Layer 8 of a small transformer language model trained on English Wikipedia (13 layers, counted from 0, width 128). Numbers have three digits each and are written without spaces.
In attention head 2, each number of a token's query is one row of weights dot the token's vector x. The head spreads its attention over the tokens so far by the softmax of query dot key.

Query weights of the head. A number n stands for (n - 500) times 0.00084.
q0: 533360506483609499596569436349257477500461572568509500553520516435615442360450275423534461539651440482545402503450420542534513455570572389403550511575537614545533603496531446470412423595526449483577601403463517540669533626422548485546377317438541343434440476658405351459388531326302470517371400591507448348483577453472620406399517417415386401582508504468548373481570601519367462515566
q1: 583341509427313540529553658465449464652569563469452384533454588614474599590536675565571465432481551519449683418655559487417512570536547635451513498328571483581418428627432377364435469694570531588591740419424568570438375376559337369469576491590466441490541536386473546690273583490459548524497591462627494537641521585587482405478367533371433536426581398594591407597369450397575546476418
q2: 373404475627594556518353473479566601531477547468500636469534544446486510343523464511538406447506461422608495556551487497596528400358396587544360383388477690537585554516574526514616376588349498356369504550497651523534573487528485362545346398460502486645512501496402359630385467589584429478514529540406296528634510417555746657520474460547512549327501499397527661422561436439491420341295
q3: 515379642560571730645570620522603518467462426566346487594428501447403482452585609548356652508458528496417522609467588603448617551466717513581404448564562312405451568437379405441323763356475519648656510390579784497419539538410554483491539618520561505451468442586347585486411502518567510598455515553588583441479425549494410544360519590571522422560509400328499568638593581608515572636589
q4: 589279577588723454513492420543480597477281605715316585559494468403535412496392351579420511463665453612474324605271537470483492620544593362585444426421514453489597613634555675522316392576556577433444618533558317516568514472343520427470476508536666605610688493588565561619746332615572578355629567734550580484269341399430524484340657497481485465429531695393517657394654413534680541464347
q5: 490541392538493590460410519613569510439464645506619429492470407458495549529587459565557403555438439552302567512524459577458387479381481577465461659426360540530626579470341503543463557513422727707547499567478564617555337471393530667632426475330548543526418417543508546392524629495402568405528449443507538367329486563346368578584491358719608481492413482480474451526493499427495255509490
q6: 305387524428571479592425502360437582502490436633259414349575419466509406407661709444389551460604637478521534392260383478615475426375524478531397500483413464375421540481433508539589752697760618410587590432669380550432365518558474603454537551588452630596706390424424489522439459535471577471580502416575457302564639407479797610473645497375533509556615408551476458497471622603368646615502
q7: 363329453431337718552372689375622670397455441453604485439550445479519529598509575367594778493446310396324524441432605602570614428330485416654414696362258486714464443511446356615570719564490535349465667606625431677355356409478556544579438398491471514588608359352560566500497492687474462448648461486385620427295539660524711494438477479462782542520347406606456613182609373473523564630348
q8: 458332454421460500497494630512576435693533524380619419421331655361415392324426363636461611540469497532411414659267501381491388321413454372536320358594510485411655523574467633462313529623563451614221505715311502476259551416700551494560729804544455453545403644395664613356501408512380534534288502510491696437479474553540293612577601538759503446309600265497459654613321457426517287425524
q9: 432396299265530292675431398427310453524596385515493253410451678500476463554540415473501492718645619661459515490183343192192286443559273506420518629600436462254442500452474431630294871748528598737443455443398236389122474591702445648463667520761421318608650585491568491538454438320421271604563292554273333545474268574459555351361581542401452531542475275645607507645460590391591621466782
q10: 708297304340601702474310740173701404576372477598475266393333372550780502206386460405480524557467648300542337331441554554498287230511484456264269684419301453350400479631466390581343811401503481418661476857789301655486347615291344537584517436896494373715497308362320649624213513814501329450343555416401217438615563745369520769354611436407525559699213530470585482586434453740721506384567
q11: 486528566597556562530604446594485621408461717463707703455387619572472515695502418446529254521350634711480175442588660265685446379438314333442592664268394413534531667557391697389530092693522462566306370640463088651522693511312394684484438279617601579641544553233487276485546301263593561470644666634515414470544460506252445536669339402342441361442391453556523562553528209578754641380524
q12: 513574511418648376668497605423400377416189839586353450512530623495594516497496386502386422302496503593341333505579626325587538425480445429519662640385398521459394393402608480481395292632576430586467313454340344370418387753356440540557713390405533325347474441735297480345535624208262635678519418461584734706456674234434299457811402448570377585428787503558750518826426572454373413405499
q13: 341662223925470744482406179605560416547477475298664573741451612459515578588688383318372378436389258456660670499506678516481631720337492687498374520533590613602679847577562575363653668677700392807176546372748507397649600330319684427464416333524669510539279381460347319431701351300148500375365410638418518465392531672495484646519601512438386728270398287445626596511481381695622302417642
q14: 329585473427438176524712401532308456832559492483692537463652774511256678489591437423385460481612406449541552665467662383525508266415585362548677386584374429562567822702475566446525540422513450688519632339468524455473586514422551532679729441552596563526463648477402474395563380653461351561399524363459403424555371442629605536462529338394570523548493318504393284585385693787603589536637
q15: 459447515813563362306410325601426394575764630702582522390502467588468564495409625540457632484335542448616453245428359554604494352630442487429633443651766706270442496524588627716437350624554546502603446470558595595528425520429440556324532741273332552385602443501277423622371397522427399427449521636428531371524418409504456540502407596453480424441443489198476389404341524473342574467678
q16: 309489463541563521406459613304511651504437648476530365501402473561594482595608413448432534463456571473472528477471465424573470345537600504434386603534409546534534535628458476527507589557481516471441570511508441609377471522460678630379553410386437454589454407574594463398486410520514482444361575587421418567573520572480402541564438523463451357528510540454510681354590564488476516334521
q17: 664452485299553519458593597415337708508503392511486313225463465559421459622424437382583436460444465700521602422662478533525433540315494555433307469550690643441360450608641531640570366681374618356683429733465244645680477671616494327316471292501504473505526454430637568518571331590489433524458415467370526391553556609396563408442552601411384451543562461533465450540527318507552511517474
q18: 329613584482486549481456378604639590483399505492605432516606587567474665537422511480400608442486593457398572531426629376496412594428598530597371600434501461618576530444332491404454652504334653771452470310416676420293393456588530595428630422485415469431412466518506395301558465519614670452328341584592639639488393457550278503555475553580560430500501497568625460516383528376621474584427
q19: 473434603580538543585733444403375450588484510574374493430510543493418394386506607430313409563632509559663427419507475431311625378587480502545471482527558456427438413557465513584613575310595519399370364651454568362543695489248406389389518648527266538495611627620476446588474460460488614493684519475443630479500493542588538405592504652502464466523669616468401387464380630588531551351468
q20: 413418575614437464465407780401593305493480503205465534657448293716571578502581498505395573438391359467420598536466391514585584449500745414358312550433360391526425598332392636487350511584522518476614436485658502539760420567556443548458557621453598423496479528287418527651500456492535371548454605406371376352408620522443358575406430640372288616310492518516431579494560542294582425372437
q21: 458399624693485453441638580429291611433604487584233398266387562334375543332568519555305500422548701576474505601251619456513355358480618577444461476647513471376412445554454370599485700501236284589405459538445484369345431395787547509352529449256418397495727534488496607497482661437247288640437334565569613481610472574643656627498358439489603590562713417614540474528514562604421538577566
q22: 518591589469505431524492492303428534666539476674562564562491577495399459681299637580625437718592556411611453346597341299497507494497498477418482427373527590449188434660747582561449402517606595619744629548459330729542379674526537274468341597712440535575776640508412521648577551604507387492393522416347376652510340522515694475518558646465549556559456441538446411478433580405485553350470
q23: 370307502571527384337563462360520502388471493734461349417407491263426414489520636534560639579580599440440320484435380292548663392455314526424416371444478470386396420427839602502399538555642304491502646552442341620357496570415549518401583628434455603551655382606291601773400605339528433546323574511491535546673466359514503584561519677596671547616508366441456655595503693528585475531433
q24: 438648565553535607535553333421607664538619583550515690510618373448588548371566287730363306349278706649483558578567540719523430861570600585505491630403794475460678538487440561667412448583421447506534522527732613525594487381436254693488442473111531820387023447486507265531572339330557555421399510423724444501363621378653313572549546529529520464298393638493668484615570487548744396373275
q25: 418633607450417356326460481539465580403383527616872509606553189526702282316365317522803562403394263344628272608845384352576592460389438459652403728394569395781331522638443403571468377475610309592340475435396624558523655467342349408634507510429439580524479451667646412581484308479677198622362449616326546727653372422370476144367394546439499505258328595495685398359730395424559569640308
q26: 694565372355156238387316610686397592503421365415465527595421402798691326685464578513515416541529519560545637393747484485469430524581314419355442683478720449484432272491268413393479347346380488687454403340663451498633476511443392446466602349607548614571285479551515420387498408411440410252475385364258448557722537499455564442462407520398482465198497521610446533645169440337603562405209
q27: 696466704499518600564418648692444292586580370210478592466485381485724615587680623476552236608373517335478523351411402824480650434571433503605492423472266438560532535633514645625544448652509715465629426669372503478657735505455603370663493571384246571619760483424439680545407753570427543575365461526610652396655586630452482541727436396535726628396779650406494564683582316611282418421627
q28: 672519595415757517361519584326639541471345402859485447537450464495452398317518407559645622266375536547487160615642744475468206143373508716429402517377737192539623615579453568392376079710471515277445522629415228551374564539548634502371364590424695700365705218306785542555630647371410328540525677453460354212617407339489466718691340479698438364537469535301508469580543696364401560217674
q29: 603325370515404452560815279274673408495615497577530661414557516424389596401320455202371561539318671275460701551493419599456398368512512502304582314434685434352385713563623533568503084524822752550453176528297458221787575370803437711572699418778677518499546873476434548570574705540512469634170613501471446148738620328477333649493622463598443301706222531551402392612566356562645244516545
q30: 665404526720651327514592539364786714593326481579640470671617296531443371438341360605391841142231396508450467561540667130362209615408640622468453595695731608494497046621453299638580443373515615068506616514568320311737602375514290667416387543260533657499504493722358204827348752299271557228312129464529520565415630487363350646354219578727500301578684200574620483566449430239434439503519
q31: 785290366636576536260715460419667694334478527631410674545434558582586354254396311397727453267318487488571569507284473489500541659754654469607298454518808521645426653689236398713341230479579321300308444749184715501476599540606432557481698533460643348347419423585596701560401369772612382625305623409742582357585359416436600759353543436497703370518522797319308695541727360394459261634613

Each question shows a short text with each token's key, already scaled and adjusted for position as the last token sees it. A number n stands for (n - 500) times 0.0019.

Then comes the last token's vector x. A number n stands for (n - 500) times 0.0067.

0 " second": 447560545500588532327655678418720500550473467476575589442422549370442423462890383475577408534520
1 " number": 388564643460547510335616693471680521648449503566496631473362687416376456342891411582580447489507
2 "-": 462579719467569557380660628661624443580472508578319375473324609435377395477706317589454498455451
3 "one": 609384603566525487413628668412582581590443486546448592592539559362436459506734402485553473534530
4 " single": 599397574530574525372691628458676517556465537516522494524427614399419445522818401477572486583473
5 " on": 514390582534503662399589714518609480524415489549578478581349523341421470373721418512495418495419
6 " the": 489498477532534528363665726396628397408559503418514488569462564384455392495785389454535373470434
7 " Hot": 443432479655460630321659698466563456574413499652495349718443644411366432472760308518582612607561
x: 520616489583540566421470465375378518422433631496698334517409384498514458429572281513510569585552393508484440509380458537495643479373541553655360538463493463570563479454470365467512898572378410604440465629476544555517511355551536495535472574641554490432338471548570477457385211539427423575609584270525485500424337626555328467578402567628420578415473516569612352567404507604521334432452
Which two tokens does the last token look at most, in order? 6 " the", 0 " second"

0 " group": 434537521493567476347625719416671371496573487418527567464450555409468416464903428474534380494509
1 " Dest": 431571625470663635316686602440576437596432457531524643415277635414412405473767315565539582530485
2 "iny": 525403584510552520381692657410616468575498473563389570573449577397534412488743347482477503574435
3 "'s": 584446550517594590395637702421590444447565508480466551524459540439400405550754482433497453539465
4 " Child": 621395626582604605355641633409552488609467555549537501594367661389430438454758398502539615653542
5 ",": 471442503574516615385640663522500416523540446532637417598359523315445306464825349524420409396458
6 " which": 355548603644523566435643718556548562547564548480563365585380695440383363570708462543563454492481
7 " became": 377587501648488595399619651476590439479481542597482400578467571320408389406846416559506486455454
x: 459489591468296586485473576536398508491473540389464414541390599364538359479442483416549559564515445599543563543547616408462522345508437556619430591477415542620537496371570594437418753355496422709580412466610593598573409404557535446621442389727574532496351505453539480604576201724549554516607448686387542519524365537634505454471498427526379610368331472423461525465542593465415285598432
Which token does the last token look at most, and with what share of its attention? 5 ",", with about 40%

0 " \"": 460549553485568544318660798474654403518576507431514563417422566342439369504875398457424400448504
1 "Sh": 514509630578548556335687667476553439606520518599459535458417585402463445492758357578389492578575
2 "ine": 530454529486527503423682596454602442620504423604415506512453540382436464553718397466499459588502
3 "\".": 542488577492539586293678727481701374551572478503480532480476553338443309524889311457532407489455
4 " \"": 537403617558533594334656736509613484501552522452518481563446627367391357514818371458405511427594
5 "W": 442429615619526592355619627506541515567527465562561411704431619495361453461701314565412608527543
6 "ay": 367540481554471510423661598407511410612387512580547452636480545360399429521704365515443565552517
7 " of": 429533541569517566364708621491585327461513511500435523573459537396450417500714361467437484448419
x: 421545539430295569390496485471503578396596354449565314526326496428345528506569636340624582382559370525444494481479492434489506539449468623520308511416413511580582411373470484455539777323493524750537510489482523487437542452543529449493501571609538573417284489502523504551336231622452547503584528450554598419465499486605467354581580501597435642416436502419447527476561347580603493470486
Which two tokens does the last token look at most, in order? 7 " of", 0 " \""

0 "erg": 408506505509592462349649650426630362534535466383506563457466437374474433527765367512509389668523
1 "round": 461504510491540477406624671392665378473521504422452526488456523430461423493888429478534364485483
2 " Her": 507466578504561511318735611432580469554442479480421551575393521442426366527753384505501430549531
3 "oes": 599438561564551504388673691424579471488532475529452524487475552410428426555797384480517424581553
4 " |\n": 485478502460481590323609771442677407509599489421498518499472562350413403514900413427509360436466
5 "|": 513452503530459634307618742497628541555565534511499482496454481420291369535884365459535465469474
6 " ": 514660531509509482314671617561640556541544394474598543625388576397346364378726312482455489433503
7 "8": 345538424562521499389712611521600577656332418465432502630392600479432514463729362595434500484472
x: 397420410333376506553423515456454627526475479465606447343436422317588533542476531628549634536475415388563458641605406537432528416472477528513511280521260371587595638524528560558493805403484389679609513576436472450448479556464567360454700644742497446338495500606628528525532334546464645526543632348403348564374390505560535476590460496548488562294459646481501494443511557578498580547319
Which token does the last token look at most, and with what share of its attention? 4 " |\n", with about 40%

0 " Band": 440557557494558500328648734419681405542526463466530556435414565393463425442885406504485416554524
1 " it": 467452573494525411336667726426566446535483477446420533465352604453404358489832438528576365498484
2 "ems": 512454555563563464381658744412645434437558523438430541476478582405477390494873379498513378527501
3 ".\n\n": 496488544451508571318603813475724345510574493430509544503462539329454384496915379408514361435456
4 "==": 538420550472622693368644842525728399613537381568523570536408601385425250551836308474600512487508
5 "Rec": 494443652612528615422691685506641479507500457640563482603353717406421393445793218669595681537500
6 "eption": 394518522587471550324662711470529465523415494608577424584483655474376473529859276486642606517670
7 "==\n\n": 507465495524489636287620834489764390549462570471512442609445578350426422459889355386504374448467
x: 349548500447534737390439497569512587359527488405510456580401465418601475448433421487640535405404437495467385623451595559553394547557623526518329555407311537580456565510537540435578720499364463726455541580528501630426409473439551412556575444590557490468605506549718533384557105644507434505618430522447637483413442676511593544524496546552443508428321583521583607375527408461452331471385
Which token does the last token look at most? 3 ".\n\n"

0 " Affairs": 421526554501571473310643699406610439527579456476549624471433561401438452507901408432501353512530
1 ";": 451479537451499573356597682518641383467574495406430540482408529342451308499902406453473347447471
2 " He": 517393631505559562386647595487540514568497427478486485525327558472339324460747427513514391562608
3 " R": 489454634560524668324622624582513496578465528533507458577357628427348457492724289537531570551519
4 "ong": 618461604573543558434604548485542344754581341497545401523448527377386485432780473507454482697568
5 " as": 586408606596448636311580609545583521612440468657645377692360678372363457300762388562444569499431
6 " Minister": 485486460634429580326662703502374521571392415618598361658354688283295544402788374470615525645436
7 " of": 406563522590483632349695606586519339462540599487451493639457575359420406475754336480440509454418
x: 373533573404244634348484439445507577440607367447513322508461522406347539478550588264703601369500387490453446455515482415497428562348488597542378545368446539584551448427418500382541703373518460721528507544431470488393559481526516363581488513538540548403280457486472455556270236574473531514547464424464599477483457485585458351554574531664400599346436495360387490476613384603580452506524
Which token does the last token look at most? 1 ";"

0 " People's": 432475552477579570316623635429548355628615371467548633408372621374407414471859305456505419637543
1 " Republic": 392492572521568508317617704430627433576530447485469638495399558404417449454889400462518384556475
2 " of": 513454609511523552389680670498573321434583550413411503485393552375457392475829351461467434431446
3 " China": 567436540481584575400598679421601404563699341507466498472448574427386466504762488438479390730578
4 ".": 571433623500555572300685691499637334576580489417539529541446584330429305521863323460490398472427
5 " |": 498461523531489641338627741511603493530553531415571468526402511346366296521897356432519426441451
6 " ": 477647546560531528336679603591588506546489456458633521657351594376327306385760279499466489434458
7 " |\n": 502486522481451637367605769466663450510575524446497472509457589366381386548878399429546384437491
x: 431566491480349609481376521610537554459512527392537483560425414449579516570491483487701569341437408537517421528568508615498489541531497484494368552518267447585445552449450430376536720549423321787460550530568517586425428454446501435566481475637491500483412421543592517392579198654537427520584459561501653547394450665451522541474485464484519495462344557485618578421572371581513354525388
Which token does the last token look at most, and with what share of its attention? 5 " |", with about 30%

0 " Rap": 426545561493561523286667709465652428567521442520573573407365511355420460470811360498456455628480
1 " Songs": 411514598523515459336660708361582452550547483484443595483436602420436407489845303474507432535551
2 " chart": 515394555541566521390639685430607465567488576496375590468383633465374436395925366525517373516605
3 ".": 566461592494549586322664742485646344565563505470483547516454541344455313526867324491507370457442
4 " In": 585387658604537633367599706558665555648447486636502545596356575305387453413831351576522474406411
5 " ": 607623585539508510358609637516679498537501426496564471552400563426363325419814302489464469490463
6 "200": 435532624559563614471649604473662510574481497468586481575476644519430348446789259508573535600441
7 "4": 383597491541597587449674651551607515612403461487421495545470598337322476500731292625484425549539
x: 546438526456462569449388524494428550552384525515444462674432536482605477457461510563585743455587309520552391645547427521464565320462571534509271499496361520556539503361520481556455695472380565736491555552447605507450468561491535449532487501766511522423391533469590576495486398566693563458444524577266581652469169616566602432563526464470502623395320575557475517404596568379538528504336
Which token does the last token look at most? 3 "."

0 "isl": 417483488482569594437608564465558419543577456534544600448433574468437414507817419436478461647548
1 "ation": 436491529505557475366633685409686392481559463430457557489467521425472416503882394480538367502482
2 " Law": 474394599549600493349628604401511440605515483494368575482361574404351445508845374412569507608622
3 " of": 607460616525537569398677629511565340465564556453455477513404552365429405471797341472457462449453
4 " the": 579467567530588547387635644459596393436568495408523460570443580367428389490784353489527404444448
5 " People's": 531470588558506588302610612393534414684622315514583376569365646374372490455797308445501486647567
6 " Republic": 434427471619497535319584646447510568734457396625622313626403602385284532412808385465524474610482
7 " of": 388570505615491607421683585548497357472550569483454498649425567402397430463735315478453490456439
x: 390549532384259623311478503447545536445580341462494303492504513407384514456571662381675589380516397548424420389530508356486443560454522560502356544408426496626542429454471477408542718424516426737491548584450507483423549448574510402587492617589555505435280484542489521546277203595493561446563441434525570429445442502598446328525518588666443588383381493405386472547571367583506524546504
Which token does the last token look at most, and with what share of its attention? 7 " of", with about 30%

0 "H": 403554637486566561381630667476617482602501545526501526444417509490432448511752386500449490548475
1 "ip": 457513596521554516394607660465649469608460480545435541478450528440414503503703329488496517600444
2 "-H": 529449656526648612384675607502562478592473521481432569539379490422405452524693382533416481597499
3 "op": 586452616531526549430587649493570448593432503570446470540425521480368524502667319527474521600503
4 " Songs": 629380592567480472363639673381472511599509445574539491621415632450366418496756240491512534564600
5 " chart": 506417545601519536437606625450515520581425606567640382540383670513312450380855342537518439541634
6 ".": 429459532502534603325682716483631360563561506487533468587452550372437312551827330472489381476413
7 " Wayne": 473553505553508572398637664437622475559541394512490438598458578329380451518708423421514486741609
x: 486537450562531504419468503555447593501433423606474327512439478432519440395554351507614619407417361505432409636527535439524621465636483451528404571553436384513605487575500535552541913421380353670525500523450668662385547416574560423550434493713472449350356414538597519452473405533568519358422615484419473567473392452525522509484345416549453720362423555529497565434480464549344400469457
Which token does the last token look at most? 6 "."

0 "me": 444528512511561440388648698421684390486567453421505533475493516421495407517863384464529365479497
1 " and": 470499514454538504372619700491647365434554500399435492479420514413454345514867411476541374455436
2 " a": 473459599503569529342651729475589457477471477491421516545400597398472444480777374415570374450486
3 " section": 586379629530506498404583642352468500593382547555420570580362672457295421449702362499585545535499
4 " titled": 613424540510552451310689638423591448507564399494483501596444664367368362554798356510613414535385
5 " we": 473314649599510526402722646442604574610519474515560456590476639398457306384803350548631470581604
6 "ird": 406492521542507587460626616454579499630429494578594405589456631367445442493677321493595574539539
7 " and": 415504519596505561392637614577564404454484540487367522547365593450385319530772403528549477501436
x: 440463377518299606342508520647554583534636460399468485536381425349501460488582491503597538561509526486466593487611616408414611513546582475637337509447416563570498416470388587254485817481493472738655508655521490529381421394454587527649473533637522422347406509474585563490444279457513509552575500599417448519370369447500447423497564379413464628430436504557511480475583481481565459462449
Which token does the last token look at most? 1 " and"